Layer 2 of a small transformer language model trained on English Wikipedia (8 layers, counted from 0, width 96).
In attention head 1, each number of a token's query is one row of weights dot the token's vector x plus its bias. The head spreads its attention over the tokens so far by the softmax of query dot key.

Query weights of the head. A number n stands for (n - 500) times 0.00078.
q0 (bias -0.050): 467 359 464 549 437 570 575 509 599 646 527 728 385 642 538 378 368 500 511 471 512 557 485 383 473 446 530 474 610 497 580 418 551 468 464 277 503 555 359 509 435 422 491 530 365 690 573 318 283 420 382 702 483 427 542 400 512 587 403 618 552 503 414 542 407 405 421 441 486 474 351 457 454 583 546 772 584 488 416 417 588 556 672 427 470 432 403 401 538 491 295 571 698 427 329 548
q1 (bias 0.142): 650 514 574 509 500 474 604 335 403 565 732 477 598 598 525 381 382 412 503 478 623 539 535 576 531 445 452 494 441 594 455 462 535 383 500 476 441 530 403 572 380 371 527 463 447 351 583 425 619 500 412 639 659 521 503 410 341 641 590 548 414 503 508 680 561 618 534 601 511 461 508 395 564 664 484 545 511 436 379 659 452 556 442 506 639 469 453 569 768 292 491 506 451 258 429 591
q2 (bias -0.099): 467 471 412 422 539 628 412 804 528 400 454 320 525 503 387 590 405 556 420 512 440 438 416 525 455 453 634 447 503 391 693 593 483 390 587 546 581 603 644 610 469 512 432 579 509 456 423 450 477 506 609 410 300 469 441 404 618 536 266 500 619 590 658 448 539 482 470 354 597 500 519 625 298 542 552 382 426 497 642 558 303 443 656 626 605 632 392 402 446 618 569 354 646 594 526 600
q3 (bias -0.582): 566 704 614 335 276 357 325 568 553 620 674 315 376 607 802 647 373 619 512 508 230 488 526 334 635 257 593 560 408 440 708 367 371 541 606 405 421 569 708 421 321 267 531 563 483 647 463 508 380 420 333 285 647 690 280 371 638 566 504 414 545 629 415 479 335 717 670 377 582 669 508 483 530 181 553 464 492 529 361 779 585 500 402 479 620 471 367 508 525 483 496 508 589 977 802 411
q4 (bias 0.135): 404 444 406 457 480 287 482 460 380 587 627 390 439 460 405 535 532 492 530 381 585 527 492 478 348 447 345 483 375 463 537 337 432 505 554 483 497 556 411 415 533 487 458 333 535 531 615 597 547 484 541 525 475 335 566 458 556 431 422 481 336 505 714 704 587 385 409 512 699 533 462 457 468 581 480 497 453 405 490 647 494 557 458 428 425 573 523 633 469 562 554 448 485 430 523 723
q5 (bias -0.057): 484 489 488 458 412 455 509 668 494 637 527 461 649 339 462 422 503 466 359 471 401 581 439 500 491 545 476 407 500 249 525 500 517 503 556 516 349 600 339 604 683 449 625 646 461 372 546 411 561 474 426 459 286 478 442 407 551 578 503 552 566 614 486 515 365 626 549 356 377 751 518 793 512 570 525 308 329 494 500 440 466 470 640 471 485 628 367 379 433 557 445 474 540 506 605 582
q6 (bias -0.015): 574 467 567 379 665 465 377 728 349 458 666 383 428 316 275 510 576 608 465 490 377 587 611 462 554 396 497 599 446 707 513 416 400 345 633 384 490 689 605 500 469 591 521 373 476 601 694 726 577 477 406 457 464 570 431 440 510 563 400 438 674 514 471 551 516 490 450 361 435 490 509 524 417 389 500 404 389 569 588 397 250 386 679 573 592 487 301 484 556 699 740 648 348 629 504 726
q7 (bias 0.052): 558 524 463 601 427 450 531 352 523 640 545 412 592 592 596 447 535 431 472 548 454 568 556 576 574 649 429 471 528 381 353 556 434 618 512 366 563 429 481 377 426 324 432 571 343 533 519 452 502 537 571 427 498 410 497 500 475 423 725 574 512 398 491 480 635 517 553 537 581 567 421 419 616 383 364 484 535 634 428 588 599 608 585 456 380 524 401 522 444 430 513 534 483 442 420 522
q8 (bias 0.164): 416 303 376 506 483 550 338 536 590 395 699 425 558 442 460 411 579 442 551 556 599 555 442 489 559 664 549 574 523 592 457 691 575 436 348 468 580 361 441 447 366 458 316 430 584 634 505 503 405 497 508 422 563 355 603 366 511 508 544 510 542 417 604 437 521 405 388 536 608 309 577 436 439 532 661 503 627 418 589 507 580 434 427 572 448 452 577 495 591 395 556 416 398 431 386 581
q9 (bias 0.132): 321 489 500 711 534 376 525 572 461 513 547 577 518 412 548 497 484 662 557 403 497 463 613 500 483 625 535 406 473 344 484 635 640 458 341 330 418 469 325 466 485 444 503 474 411 564 573 427 536 440 439 773 528 481 622 384 406 641 481 597 480 283 674 494 636 556 409 535 584 568 477 494 571 520 445 470 519 379 629 533 561 470 610 369 368 591 372 610 304 471 336 494 636 512 387 451
q10 (bias -0.073): 349 594 410 651 350 571 512 625 412 518 368 497 462 579 494 635 521 697 571 595 454 451 593 393 456 530 447 367 512 524 570 500 443 647 556 369 488 624 648 362 633 397 556 450 584 727 353 518 548 475 412 590 421 444 615 477 608 463 452 608 433 459 425 279 543 497 555 233 451 466 581 481 532 537 527 457 415 469 703 345 576 377 617 420 538 348 435 628 472 675 300 559 545 730 385 319
q11 (bias 0.009): 463 617 513 469 543 262 503 256 412 423 422 589 323 555 576 579 484 562 579 444 662 546 635 420 460 351 581 489 558 608 331 500 571 563 472 219 483 487 503 536 598 432 240 594 479 706 405 398 589 574 555 818 572 551 595 465 425 490 643 613 398 524 448 520 414 458 483 554 598 454 614 314 645 580 342 723 617 372 526 569 707 484 503 361 596 317 510 631 507 411 476 419 720 432 504 315
q12 (bias -0.118): 458 421 564 542 537 574 525 682 494 625 500 473 606 374 452 527 522 444 535 583 434 596 485 392 653 483 465 617 434 514 581 517 577 443 417 444 491 629 670 423 470 598 353 373 533 570 551 652 327 448 478 408 402 530 406 595 597 435 475 329 494 797 531 570 650 419 377 500 722 509 461 319 239 396 470 503 562 624 486 611 491 340 446 437 444 417 406 424 483 509 578 650 486 472 450 572
q13 (bias 0.137): 393 406 435 350 544 425 263 678 475 280 598 221 616 346 351 358 516 389 386 452 425 519 585 482 469 560 410 391 378 549 552 513 622 223 454 767 541 560 451 581 507 423 577 617 539 373 537 725 651 528 477 331 386 490 477 423 486 574 580 473 632 479 590 531 439 627 422 442 433 534 481 617 468 486 669 224 639 476 540 531 342 545 484 534 458 681 548 433 687 401 650 500 257 275 639 611
q14 (bias -0.008): 507 420 610 394 519 582 505 306 403 453 464 539 563 565 639 416 381 468 691 503 556 412 609 524 616 520 492 565 669 483 459 557 436 424 519 439 617 510 481 492 551 520 361 431 572 570 384 553 317 533 346 497 712 411 458 595 505 553 505 459 487 458 468 302 568 510 515 534 430 520 484 376 608 538 431 652 524 591 498 448 593 531 430 414 474 357 568 457 462 500 620 407 485 407 383 369
q15 (bias -0.116): 600 618 519 436 517 254 644 613 668 387 575 522 472 453 497 350 474 391 330 423 561 589 382 516 497 446 397 436 278 600 601 503 488 576 548 680 531 593 450 723 584 581 639 503 654 464 509 582 438 624 572 500 461 582 412 638 510 576 512 632 533 462 590 465 537 391 451 240 412 594 411 538 325 444 768 510 491 533 385 591 411 465 552 659 690 611 518 442 644 567 429 494 374 576 628 516
q16 (bias -0.007): 446 429 339 447 649 425 401 495 469 399 541 544 492 620 471 412 668 492 629 603 598 515 761 486 392 459 567 535 459 625 563 559 590 484 474 526 463 440 446 540 581 369 486 685 500 411 600 563 472 637 333 509 479 442 462 349 525 484 526 550 534 284 466 505 302 469 593 505 348 479 570 577 517 583 379 361 439 521 424 363 606 462 508 447 470 564 412 395 415 495 475 379 632 457 494 354
q17 (bias 0.071): 509 468 555 710 404 392 452 337 573 466 335 444 569 475 680 521 393 551 611 381 559 347 513 601 457 500 417 500 553 410 397 517 526 603 455 446 453 534 386 567 635 544 409 410 671 359 461 495 483 545 529 527 580 384 541 587 625 549 531 500 417 449 476 323 490 534 525 566 576 537 626 353 580 568 445 468 552 627 420 538 409 549 404 559 508 433 591 608 413 449 472 548 502 481 554 548
q18 (bias -0.058): 511 517 580 491 488 527 603 459 494 578 555 670 343 582 582 326 443 586 568 364 562 542 447 259 520 483 624 632 555 560 612 547 505 480 534 423 327 419 413 458 479 483 543 731 423 492 567 503 489 471 422 558 517 489 562 482 400 621 414 533 548 436 544 659 309 528 483 438 388 492 500 633 515 580 437 579 395 312 257 339 549 567 409 441 754 491 480 497 588 573 278 638 602 589 435 494
q19 (bias -0.032): 518 615 480 515 321 551 369 531 410 449 530 379 395 420 442 576 509 450 433 405 595 457 556 528 606 683 530 513 472 399 530 453 583 381 637 237 468 459 589 602 392 560 455 552 416 464 541 536 606 416 395 558 447 479 522 544 429 500 555 402 415 457 533 443 594 601 568 335 481 553 694 437 596 399 519 484 484 449 483 635 618 546 611 614 575 561 461 498 598 422 541 547 521 513 508 485
q20 (bias 0.170): 459 541 466 538 569 293 589 361 544 468 503 454 545 617 445 437 574 516 574 619 655 464 587 613 391 500 506 436 543 545 325 511 441 503 460 380 528 484 290 395 494 372 568 492 517 590 604 396 614 427 589 521 652 513 561 589 366 634 557 445 350 306 376 489 629 481 608 360 555 344 510 382 695 547 438 500 634 380 456 364 589 437 579 558 380 489 544 533 497 420 486 312 584 434 412 559
q21 (bias -0.015): 598 657 586 522 681 613 545 448 582 467 460 406 426 556 628 468 330 543 574 570 374 459 470 617 547 573 636 392 408 505 590 560 365 408 422 478 526 449 441 449 470 381 375 505 619 424 344 469 411 479 447 539 710 520 469 602 567 467 480 495 602 492 455 371 433 497 657 387 403 495 549 393 527 701 525 566 466 472 525 520 350 507 424 670 447 446 479 403 472 455 638 463 571 536 517 393
q22 (bias 0.012): 519 661 635 441 572 389 559 448 556 357 657 458 747 534 540 674 631 428 481 557 347 419 364 605 446 549 473 544 400 526 535 662 374 613 447 805 416 503 673 377 381 461 507 268 542 316 483 230 497 409 713 536 687 541 526 507 372 517 539 590 477 503 467 507 726 372 473 557 250 543 309 583 399 598 516 479 411 655 329 522 529 475 487 490 407 513 383 474 670 365 601 395 569 442 518 605
q23 (bias -0.004): 452 438 396 427 236 434 524 553 337 340 553 375 435 537 479 575 454 628 497 575 533 613 648 354 564 332 509 360 555 619 483 404 485 359 489 398 464 550 654 464 465 411 334 594 418 756 491 390 453 479 619 634 476 558 593 390 500 452 547 454 536 472 465 673 473 357 539 301 533 449 609 418 600 460 391 668 514 416 667 438 812 583 634 388 544 355 524 470 527 562 430 521 583 353 434 561
q24 (bias -0.215): 590 567 431 458 512 533 441 646 623 454 590 403 518 582 466 461 418 570 519 506 452 447 438 560 621 650 486 459 434 448 645 445 406 525 569 627 426 592 634 673 524 324 699 629 470 332 441 503 486 557 385 469 450 511 453 415 624 446 522 467 511 653 658 500 356 539 611 299 390 588 552 719 544 388 528 457 370 359 475 529 295 530 379 628 506 546 386 413 580 388 440 341 433 469 663 526
q25 (bias 0.073): 538 503 438 555 525 500 514 396 559 537 515 533 368 485 645 351 642 480 464 567 418 582 482 531 397 565 509 645 444 570 428 579 607 373 603 471 439 371 416 483 555 511 390 347 469 265 575 512 365 403 615 456 669 400 436 338 711 619 546 466 587 383 401 521 486 710 430 456 520 552 593 643 779 341 333 410 650 526 480 413 437 622 483 427 479 658 418 604 582 410 582 376 471 503 567 521
q26 (bias 0.046): 528 579 479 500 513 559 425 540 466 462 509 411 457 527 609 531 582 471 421 533 376 561 432 341 620 676 678 441 343 420 494 454 523 320 478 600 545 451 420 618 463 649 443 709 472 410 379 436 606 632 311 570 351 500 533 421 396 597 425 689 459 427 379 591 473 421 541 410 304 653 489 660 423 437 549 579 489 385 474 377 548 494 669 580 717 705 408 529 636 472 596 359 486 551 412 620
q27 (bias -0.058): 628 442 560 314 642 575 304 461 523 475 577 348 378 452 388 409 476 460 539 684 403 418 778 589 510 527 605 559 606 635 462 518 597 233 576 456 569 402 503 472 415 414 359 689 493 598 426 645 434 525 469 493 491 530 472 470 594 506 586 455 658 461 555 334 460 642 656 315 460 528 474 471 507 509 573 440 542 515 632 557 241 405 630 475 632 400 469 401 638 503 624 307 262 547 545 414
q28 (bias -0.054): 489 449 361 464 407 381 464 608 536 398 465 444 367 739 420 402 538 475 459 463 654 527 658 590 561 475 535 522 660 602 584 431 353 392 503 229 577 545 673 560 494 472 469 552 485 520 511 460 602 564 303 506 522 497 532 417 429 418 391 418 511 603 486 368 349 446 603 385 565 486 474 479 449 465 642 717 503 497 680 400 562 592 481 454 515 336 503 321 549 719 368 468 464 401 377 416
q29 (bias 0.103): 599 440 488 597 615 509 446 668 353 520 568 356 634 429 460 446 517 412 415 445 338 605 397 497 526 680 347 471 441 467 544 500 506 400 419 412 486 642 497 296 409 469 416 590 588 494 572 466 416 497 727 381 483 506 637 528 461 514 379 622 477 515 539 541 672 415 497 483 511 569 453 422 404 442 480 441 464 549 602 336 553 541 716 376 557 662 416 655 506 407 557 488 435 425 303 805
q30 (bias 0.003): 513 574 544 361 638 494 392 643 674 457 399 371 500 393 465 563 672 426 525 610 335 511 467 695 606 514 359 554 668 428 319 581 357 486 422 667 645 474 672 390 546 443 569 488 545 449 520 569 492 596 523 406 582 552 443 540 692 362 531 529 583 587 415 441 483 497 558 539 569 431 463 518 524 480 576 287 467 500 640 612 363 327 355 538 458 561 428 580 535 629 700 573 415 563 631 424
q31 (bias 0.056): 511 520 449 629 385 509 512 389 419 459 322 518 542 448 415 660 472 477 627 453 768 530 512 593 306 425 296 379 500 443 564 411 691 638 378 404 524 451 475 582 587 500 452 369 500 506 582 488 639 595 674 580 549 553 529 364 412 605 690 423 576 421 468 542 591 352 364 666 512 339 623 301 531 428 446 484 427 564 651 511 364 497 469 524 351 411 559 579 497 485 438 554 618 672 578 518

Each question shows a short text with each token's key, already scaled and adjusted for position as the last token sees it. A number n stands for (n - 500) times 0.0045.

Then comes the last token's vector x. A number n stands for (n - 500) times 0.012.

0 "ow": 566 590 286 477 607 363 326 576 550 661 588 635 482 403 585 384 444 603 464 518 648 344 437 616 345 404 434 338 473 487 399 615
1 "ai": 497 488 245 521 472 344 434 547 454 582 625 596 418 331 623 453 399 632 500 549 634 416 361 572 317 391 374 361 500 425 459 662
2 " was": 465 480 293 544 624 533 381 546 432 530 592 508 366 416 456 443 462 653 516 559 645 257 349 534 428 421 370 242 458 448 434 633
3 " born": 507 541 236 542 591 494 475 586 417 628 525 560 449 372 492 435 365 684 472 583 599 380 397 517 379 493 332 283 385 505 422 682
4 " in": 515 482 350 588 581 504 347 577 432 533 602 573 474 321 504 458 441 631 562 558 604 284 385 542 457 380 376 249 492 462 312 650
5 " ": 529 428 340 554 472 460 283 516 398 530 576 622 455 309 573 493 486 666 499 460 559 368 416 558 426 421 365 233 454 407 416 694
6 "198": 547 515 293 552 457 469 284 595 352 537 554 582 476 298 666 441 464 613 523 543 583 408 364 562 463 384 337 310 475 369 425 602
x: 433 471 504 350 512 432 516 513 511 543 419 559 457 486 533 490 360 372 517 342 539 550 484 489 367 391 445 618 376 549 448 409 557 440 363 454 601 515 419 469 546 420 497 550 542 495 465 577 486 532 529 508 459 499 752 502 582 565 589 464 463 602 516 512 460 467 464 513 589 418 540 527 430 504 515 444 583 487 551 860 523 482 577 473 658 444 503 534 469 503 500 666 501 632 501 463
To which token does the last token give the most attention? 3 " born"

0 ",": 571 585 328 469 628 371 343 567 567 691 601 627 479 414 553 380 440 606 462 522 659 321 421 623 340 402 443 345 487 504 390 616
1 " which": 499 558 272 540 578 498 399 565 412 621 647 543 364 378 604 482 492 596 465 577 671 372 412 530 455 414 322 295 527 382 408 690
2 " en": 544 571 217 551 481 516 329 610 380 521 470 535 436 346 640 397 471 547 534 548 626 328 435 535 398 439 425 307 413 385 333 605
3 "h": 522 538 254 562 466 413 392 622 455 609 611 628 431 334 681 405 491 600 482 586 644 375 425 618 373 384 409 369 510 419 413 639
4 "anc": 465 549 185 539 478 438 339 636 383 530 529 587 489 370 702 439 503 585 454 528 640 373 404 566 414 422 380 324 465 372 466 575
5 "ed": 515 488 227 554 508 423 329 614 437 533 563 595 421 324 607 422 504 632 536 551 626 351 406 566 392 410 394 280 492 414 416 623
6 " his": 533 537 252 559 550 546 449 523 425 616 527 594 453 359 527 527 395 678 500 533 582 349 418 516 412 427 393 210 389 467 369 685
x: 571 526 553 575 549 463 565 468 508 632 471 474 493 469 508 452 532 479 476 371 484 472 476 532 389 474 632 455 390 439 474 478 523 514 430 394 441 472 420 497 493 484 470 528 523 338 497 528 488 406 483 516 493 442 847 569 486 608 511 532 517 562 498 501 508 468 559 520 514 417 534 450 557 531 483 435 487 432 536 810 616 525 571 584 450 457 444 596 441 490 491 546 485 665 537 521
Which two tokens does the last token look at most, in order? 6 " his", 0 ","

0 "ike": 577 601 272 479 629 330 309 587 562 687 613 646 466 384 583 373 428 615 457 541 675 324 442 626 329 400 427 312 479 493 387 637
1 " the": 542 475 246 540 553 490 390 548 433 607 646 582 440 324 556 489 479 646 510 494 622 256 394 556 375 417 410 190 401 447 372 722
2 " m": 477 544 155 691 490 479 376 603 430 473 509 602 455 349 601 413 498 631 536 553 655 233 457 609 432 465 375 275 417 424 390 617
3 "oon": 435 566 150 589 533 331 419 652 432 523 549 633 473 319 653 410 466 609 444 586 634 311 406 628 385 370 380 367 467 430 473 654
4 "l": 526 511 240 571 481 344 305 609 462 573 654 628 453 292 686 413 511 604 497 548 658 323 481 598 348 384 382 284 499 410 441 613
5 "ight": 468 563 111 588 567 390 391 632 492 480 483 594 544 357 709 358 457 567 438 642 574 297 422 630 365 370 435 345 501 463 434 594
6 ",": 460 530 342 588 585 492 312 540 427 615 680 601 360 365 567 445 533 638 492 611 680 228 328 612 441 382 414 312 531 394 378 672
x: 464 518 434 461 482 516 554 518 530 512 445 487 424 467 514 506 472 488 504 274 463 451 518 552 461 508 461 479 370 525 460 441 521 505 368 408 500 473 408 503 516 497 497 485 491 395 471 510 529 519 511 495 505 611 947 457 518 621 474 650 517 468 475 436 492 493 502 519 439 466 508 549 594 439 524 441 489 531 515 697 558 531 577 542 517 498 377 584 466 610 489 549 505 718 455 478
Which token does the last token look at most, and with what share of its attention? 1 " the", with about 50%

0 " She": 561 576 323 479 626 356 355 570 566 666 592 630 485 412 563 388 431 600 453 520 648 355 447 616 335 418 440 352 485 517 407 602
1 " sp": 516 523 226 538 512 454 349 588 391 466 536 549 492 392 679 404 494 574 463 500 621 315 485 577 436 431 333 319 467 420 389 602
2 "ent": 555 537 231 522 513 448 331 553 450 581 531 603 423 357 648 452 516 616 494 511 632 401 396 556 403 424 390 322 483 386 404 648
3 " most": 515 532 223 553 530 547 362 626 415 513 519 515 443 341 564 464 428 541 554 580 599 265 456 496 394 424 454 266 454 486 368 558
4 " of": 589 530 311 560 504 469 346 559 416 555 576 563 422 311 562 466 470 579 597 532 591 341 455 544 405 410 397 266 483 436 318 652
5 " her": 488 520 230 540 536 489 447 561 420 596 538 596 454 351 564 481 382 653 498 569 591 356 425 503 360 461 404 272 390 489 401 648
6 " life": 437 573 192 594 548 489 522 582 426 538 463 566 482 393 573 456 357 642 466 587 555 316 398 531 374 453 374 374 371 467 469 642
x: 542 579 464 532 502 475 492 466 470 523 497 501 439 448 514 456 520 396 492 361 501 472 554 444 396 493 472 508 386 484 487 344 578 486 365 404 471 469 422 441 507 561 456 531 521 349 440 508 568 541 445 539 485 563 846 538 508 590 487 496 524 529 531 556 503 557 450 486 376 433 532 479 605 540 456 431 539 518 523 865 601 552 569 499 515 493 506 670 500 525 511 533 491 578 556 511
To which token does the last token give the most attention? 5 " her"

0 ",": 578 593 312 467 640 360 329 573 574 709 610 639 477 406 557 369 435 615 458 524 673 305 414 634 326 393 438 331 486 505 379 627
1 "The": 570 465 317 535 558 492 472 518 447 621 696 532 490 311 589 518 440 632 484 485 610 299 387 581 341 349 370 210 451 457 414 730
2 " John": 510 562 204 606 519 348 315 645 434 457 611 625 430 307 670 422 439 621 480 566 666 374 461 593 426 483 340 338 511 422 383 578
3 " By": 580 526 196 553 516 382 327 617 445 542 584 611 451 311 656 414 474 628 528 557 623 357 409 552 392 427 413 284 491 437 355 688
4 "r": 585 537 246 559 475 372 331 556 465 620 618 642 418 345 689 417 540 596 513 570 667 345 454 638 369 429 393 290 501 393 401 629
5 "ne": 469 557 187 598 556 362 324 602 457 520 581 627 425 367 652 412 526 594 458 589 663 258 414 646 388 434 452 336 483 420 442 599
6 " Award": 524 587 250 604 576 507 412 513 331 490 441 624 540 297 668 516 378 630 589 452 487 460 412 546 412 341 335 234 431 402 338 617
x: 469 546 523 436 574 480 524 434 456 599 383 502 524 461 545 462 422 443 451 291 592 406 509 413 351 475 485 491 423 521 600 431 542 400 389 494 483 514 475 458 434 461 480 527 485 405 437 486 476 519 526 496 426 457 821 530 527 439 526 525 503 543 527 551 509 505 517 498 483 507 491 526 534 643 429 422 503 478 534 813 655 626 584 500 619 535 515 600 440 559 549 598 539 583 504 485
Which token does the last token look at most, and with what share of its attention? 0 ",", with about 60%

0 "-f": 586 583 310 477 612 370 328 578 556 682 589 635 500 396 579 377 436 602 470 509 646 339 446 626 326 395 435 317 467 505 378 612
1 "oot": 492 534 182 549 548 369 386 565 494 524 535 590 497 356 727 401 498 609 438 553 623 347 429 589 384 387 376 352 508 411 447 649
2 " four": 451 441 258 566 582 506 392 577 427 518 574 485 501 349 567 468 448 642 422 466 609 254 449 493 360 445 380 204 378 475 480 647
3 "-in": 538 546 232 584 527 502 354 612 432 541 528 577 490 328 630 420 505 599 552 546 593 281 365 590 372 394 440 312 409 429 343 620
4 "ch": 505 538 251 583 503 353 362 600 470 559 574 651 450 349 669 366 487 614 475 591 637 338 427 666 380 419 417 362 510 432 438 638
5 ",": 466 514 371 571 579 497 337 540 434 613 671 592 377 377 552 462 528 622 488 589 666 251 337 609 445 387 421 326 539 406 388 660
6 " ": 526 451 326 570 473 453 276 531 397 534 572 629 459 306 592 477 489 670 496 479 564 360 409 555 428 432 359 240 449 395 411 705
x: 533 533 465 469 454 598 512 505 507 581 467 489 551 396 511 485 459 499 380 282 469 505 440 582 471 483 428 614 419 457 556 442 551 562 317 472 575 486 409 468 537 520 488 469 500 455 437 507 489 487 514 498 467 544 934 470 555 587 463 501 462 534 503 475 521 491 429 525 545 447 480 478 516 508 526 447 537 530 571 763 553 518 523 571 576 436 464 596 457 542 483 616 426 649 445 456
To which token does the last token give the most attention? 2 " four"

0 "and": 590 590 272 480 603 354 306 586 557 695 604 652 463 384 592 367 431 618 479 529 663 354 429 620 327 405 433 324 472 484 383 623
1 "ers": 512 508 190 550 502 361 375 564 441 533 633 625 384 364 674 453 565 625 588 517 633 359 384 633 353 422 399 304 507 390 395 631
2 " fl": 456 536 192 636 524 450 444 633 438 500 525 553 539 346 690 367 485 619 434 519 612 258 498 586 343 428 390 304 354 436 452 646
3 "our": 527 563 150 560 513 466 340 565 441 570 501 620 464 339 656 472 501 637 484 529 616 316 414 545 369 406 382 277 429 374 425 652
4 "ished": 521 517 196 559 507 429 402 631 417 554 505 579 481 334 579 471 372 652 515 588 555 336 442 556 385 358 351 215 470 440 381 686
5 " at": 510 464 307 577 619 392 323 590 464 562 640 551 520 345 545 420 422 650 470 566 603 210 401 577 399 397 382 238 449 473 384 637
6 " near": 537 577 236 572 590 410 412 643 454 567 577 555 516 316 589 380 384 630 459 602 587 244 418 588 366 383 411 307 420 484 355 642
x: 503 546 467 490 411 576 612 504 489 497 492 572 451 486 519 448 518 443 484 259 482 453 546 597 521 460 527 459 321 543 500 335 459 499 415 417 446 499 472 519 481 482 502 460 497 355 497 570 622 466 523 541 522 565 823 498 528 600 446 525 502 483 474 532 506 507 480 507 528 428 571 466 584 488 482 569 554 516 510 764 401 422 492 508 554 447 517 597 437 513 498 582 468 628 509 461
To which token does the last token give the most attention? 4 "ished"

0 "ate": 582 609 260 479 632 354 300 587 561 698 584 657 474 394 588 371 435 617 463 526 670 326 420 632 328 395 440 314 466 486 370 638
1 "ur": 560 526 179 518 497 378 352 572 446 600 565 643 486 312 724 416 498 610 498 522 612 363 418 601 328 368 371 284 474 383 398 626
2 " career": 402 552 227 619 656 434 587 524 440 473 421 602 615 450 549 460 380 667 471 593 516 196 391 658 408 366 309 301 398 502 466 635
3 "==\n": 515 488 317 523 613 515 296 515 421 661 695 630 368 330 541 419 420 709 588 626 616 302 333 538 413 382 410 310 431 457 324 544
4 "In": 577 569 258 582 564 415 354 574 465 539 548 615 520 286 679 410 462 638 585 580 621 328 399 576 431 325 349 277 512 409 339 692
5 " ": 545 434 311 559 470 457 255 524 385 543 567 638 457 290 596 472 503 688 499 459 568 345 393 564 414 423 344 203 447 384 392 732
6 "195": 594 475 299 576 427 484 340 553 347 564 561 658 473 305 649 502 479 663 559 511 572 372 334 636 466 350 287 291 482 369 406 720
x: 545 396 525 431 540 414 528 465 508 566 461 525 492 471 489 432 343 407 530 282 466 508 459 444 427 464 480 629 501 535 427 467 553 446 315 454 605 465 389 436 496 503 459 567 536 465 453 581 450 511 535 488 460 528 773 477 570 557 562 486 519 596 531 519 436 458 509 525 537 408 512 524 451 484 616 510 540 498 519 829 525 571 585 483 612 452 423 533 454 519 484 646 450 651 545 480
Which two tokens does the last token look at most, in order? 2 " career", 0 "ate"

0 "ced": 585 617 241 472 642 323 282 619 558 720 606 667 461 382 585 340 423 638 442 535 704 321 438 647 314 398 405 286 460 489 378 652
1 " to": 553 563 181 558 599 440 337 589 448 559 626 591 390 317 642 431 479 622 561 603 680 300 410 559 399 380 325 219 504 413 283 716
2 " join": 505 544 133 585 581 435 268 583 413 499 516 585 409 324 713 390 514 653 517 518 631 315 488 553 405 430 308 229 397 375 380 697
3 " the": 525 460 249 571 546 490 364 553 410 625 677 608 435 302 558 510 467 679 499 507 621 234 385 567 373 397 393 150 378 422 374 763
4 " Nav": 555 612 100 588 539 403 300 665 434 496 572 597 446 332 736 410 533 668 473 510 685 304 477 599 435 429 378 256 446 393 430 632
5 "y": 520 567 141 586 489 403 321 628 455 589 654 634 419 316 773 429 568 609 489 590 688 324 400 602 360 383 395 334 514 352 383 641
6 " by": 541 494 248 645 575 500 281 570 385 519 660 612 426 289 550 513 445 646 543 546 620 200 389 570 360 411 401 202 430 413 267 635
x: 461 556 518 513 430 594 536 489 526 550 509 532 483 493 519 476 589 518 510 263 442 447 427 529 467 501 586 549 387 506 546 512 436 471 360 435 489 480 466 425 481 513 473 442 439 333 472 500 523 466 482 504 471 547 857 443 549 537 522 593 448 568 473 485 545 460 484 536 440 371 571 479 529 564 496 488 552 552 530 659 513 486 535 540 626 451 488 547 439 505 508 582 515 737 515 468
To which token does the last token give the most attention? 3 " the"

0 " major": 587 595 259 470 630 377 307 583 556 699 564 642 482 389 562 378 428 615 480 500 654 316 446 610 320 401 436 289 438 503 371 634
1 "ity": 529 562 149 524 601 403 372 590 548 600 525 644 497 413 646 406 454 614 477 587 606 267 346 643 325 395 433 359 482 475 411 640
2 " of": 606 537 270 551 506 467 303 566 410 573 585 579 400 284 574 464 470 587 613 523 621 317 457 558 388 394 389 228 476 427 282 671
3 " c": 515 462 187 575 512 500 284 606 413 543 581 536 534 342 630 464 485 607 463 474 618 251 470 525 376 462 369 202 392 441 413 596
4 "ases": 462 607 127 573 507 411 370 605 407 533 531 640 382 390 665 454 497 620 543 661 598 396 340 586 430 413 390 354 531 357 417 651
5 ",": 473 521 349 571 569 512 313 534 424 634 687 595 350 370 564 451 541 638 505 601 676 248 323 604 439 392 412 309 531 388 371 674
6 " the": 520 476 272 564 540 511 389 555 417 626 644 595 447 330 544 507 476 663 500 509 600 270 388 548 382 425 419 194 379 436 386 733
x: 588 575 518 509 540 470 565 497 527 608 477 494 484 472 491 451 510 523 513 333 355 543 494 548 428 498 567 556 407 429 506 508 482 509 370 461 469 472 427 487 521 503 474 469 534 314 475 495 489 468 469 496 498 457 892 522 517 576 511 532 499 512 462 459 568 480 489 532 563 407 531 471 586 490 560 500 541 499 487 789 560 499 590 504 487 457 437 583 464 506 466 539 490 656 427 496
Which token does the last token look at most, and with what share of its attention? 0 " major", with about 60%

0 "ice": 558 567 345 477 590 395 379 558 548 646 574 607 487 428 556 414 451 576 475 515 614 381 442 592 369 426 459 381 483 502 419 585
1 " Pat": 569 532 301 534 467 444 352 557 435 526 528 573 457 359 633 444 487 587 552 481 587 433 460 525 422 475 395 339 466 418 389 589
2 "l": 523 503 322 544 482 394 369 573 474 554 601 591 465 362 630 439 511 569 497 523 615 384 488 572 392 425 412 352 504 437 458 576
3 "abor": 520 568 231 533 487 527 462 536 418 574 483 557 480 393 639 497 483 585 536 497 544 412 428 518 392 456 402 360 387 414 442 587
4 " and": 532 518 329 539 528 493 370 550 442 586 582 572 391 372 547 494 516 586 519 527 615 352 435 538 440 431 409 348 507 436 402 634
5 " Ass": 547 538 305 559 489 477 384 531 400 516 516 607 503 360 657 460 457 585 573 480 539 443 437 557 420 455 436 316 428 426 393 555
6 "a": 519 506 316 547 467 405 441 513 461 596 591 628 438 401 590 467 506 577 573 561 585 392 376 613 389 424 466 383 497 427 435 615
x: 526 530 435 495 511 523 485 474 423 582 458 470 489 557 484 382 521 523 477 372 444 519 543 488 556 500 497 508 469 492 468 489 599 461 382 345 512 457 399 506 491 495 452 528 474 457 456 487 493 489 514 580 468 631 927 487 431 594 468 535 475 471 525 508 499 521 435 505 498 411 494 488 566 474 538 513 517 460 462 803 649 566 605 507 571 467 473 696 525 542 499 596 455 654 389 462
Which two tokens does the last token look at most, in order? 0 "ice", 6 "a"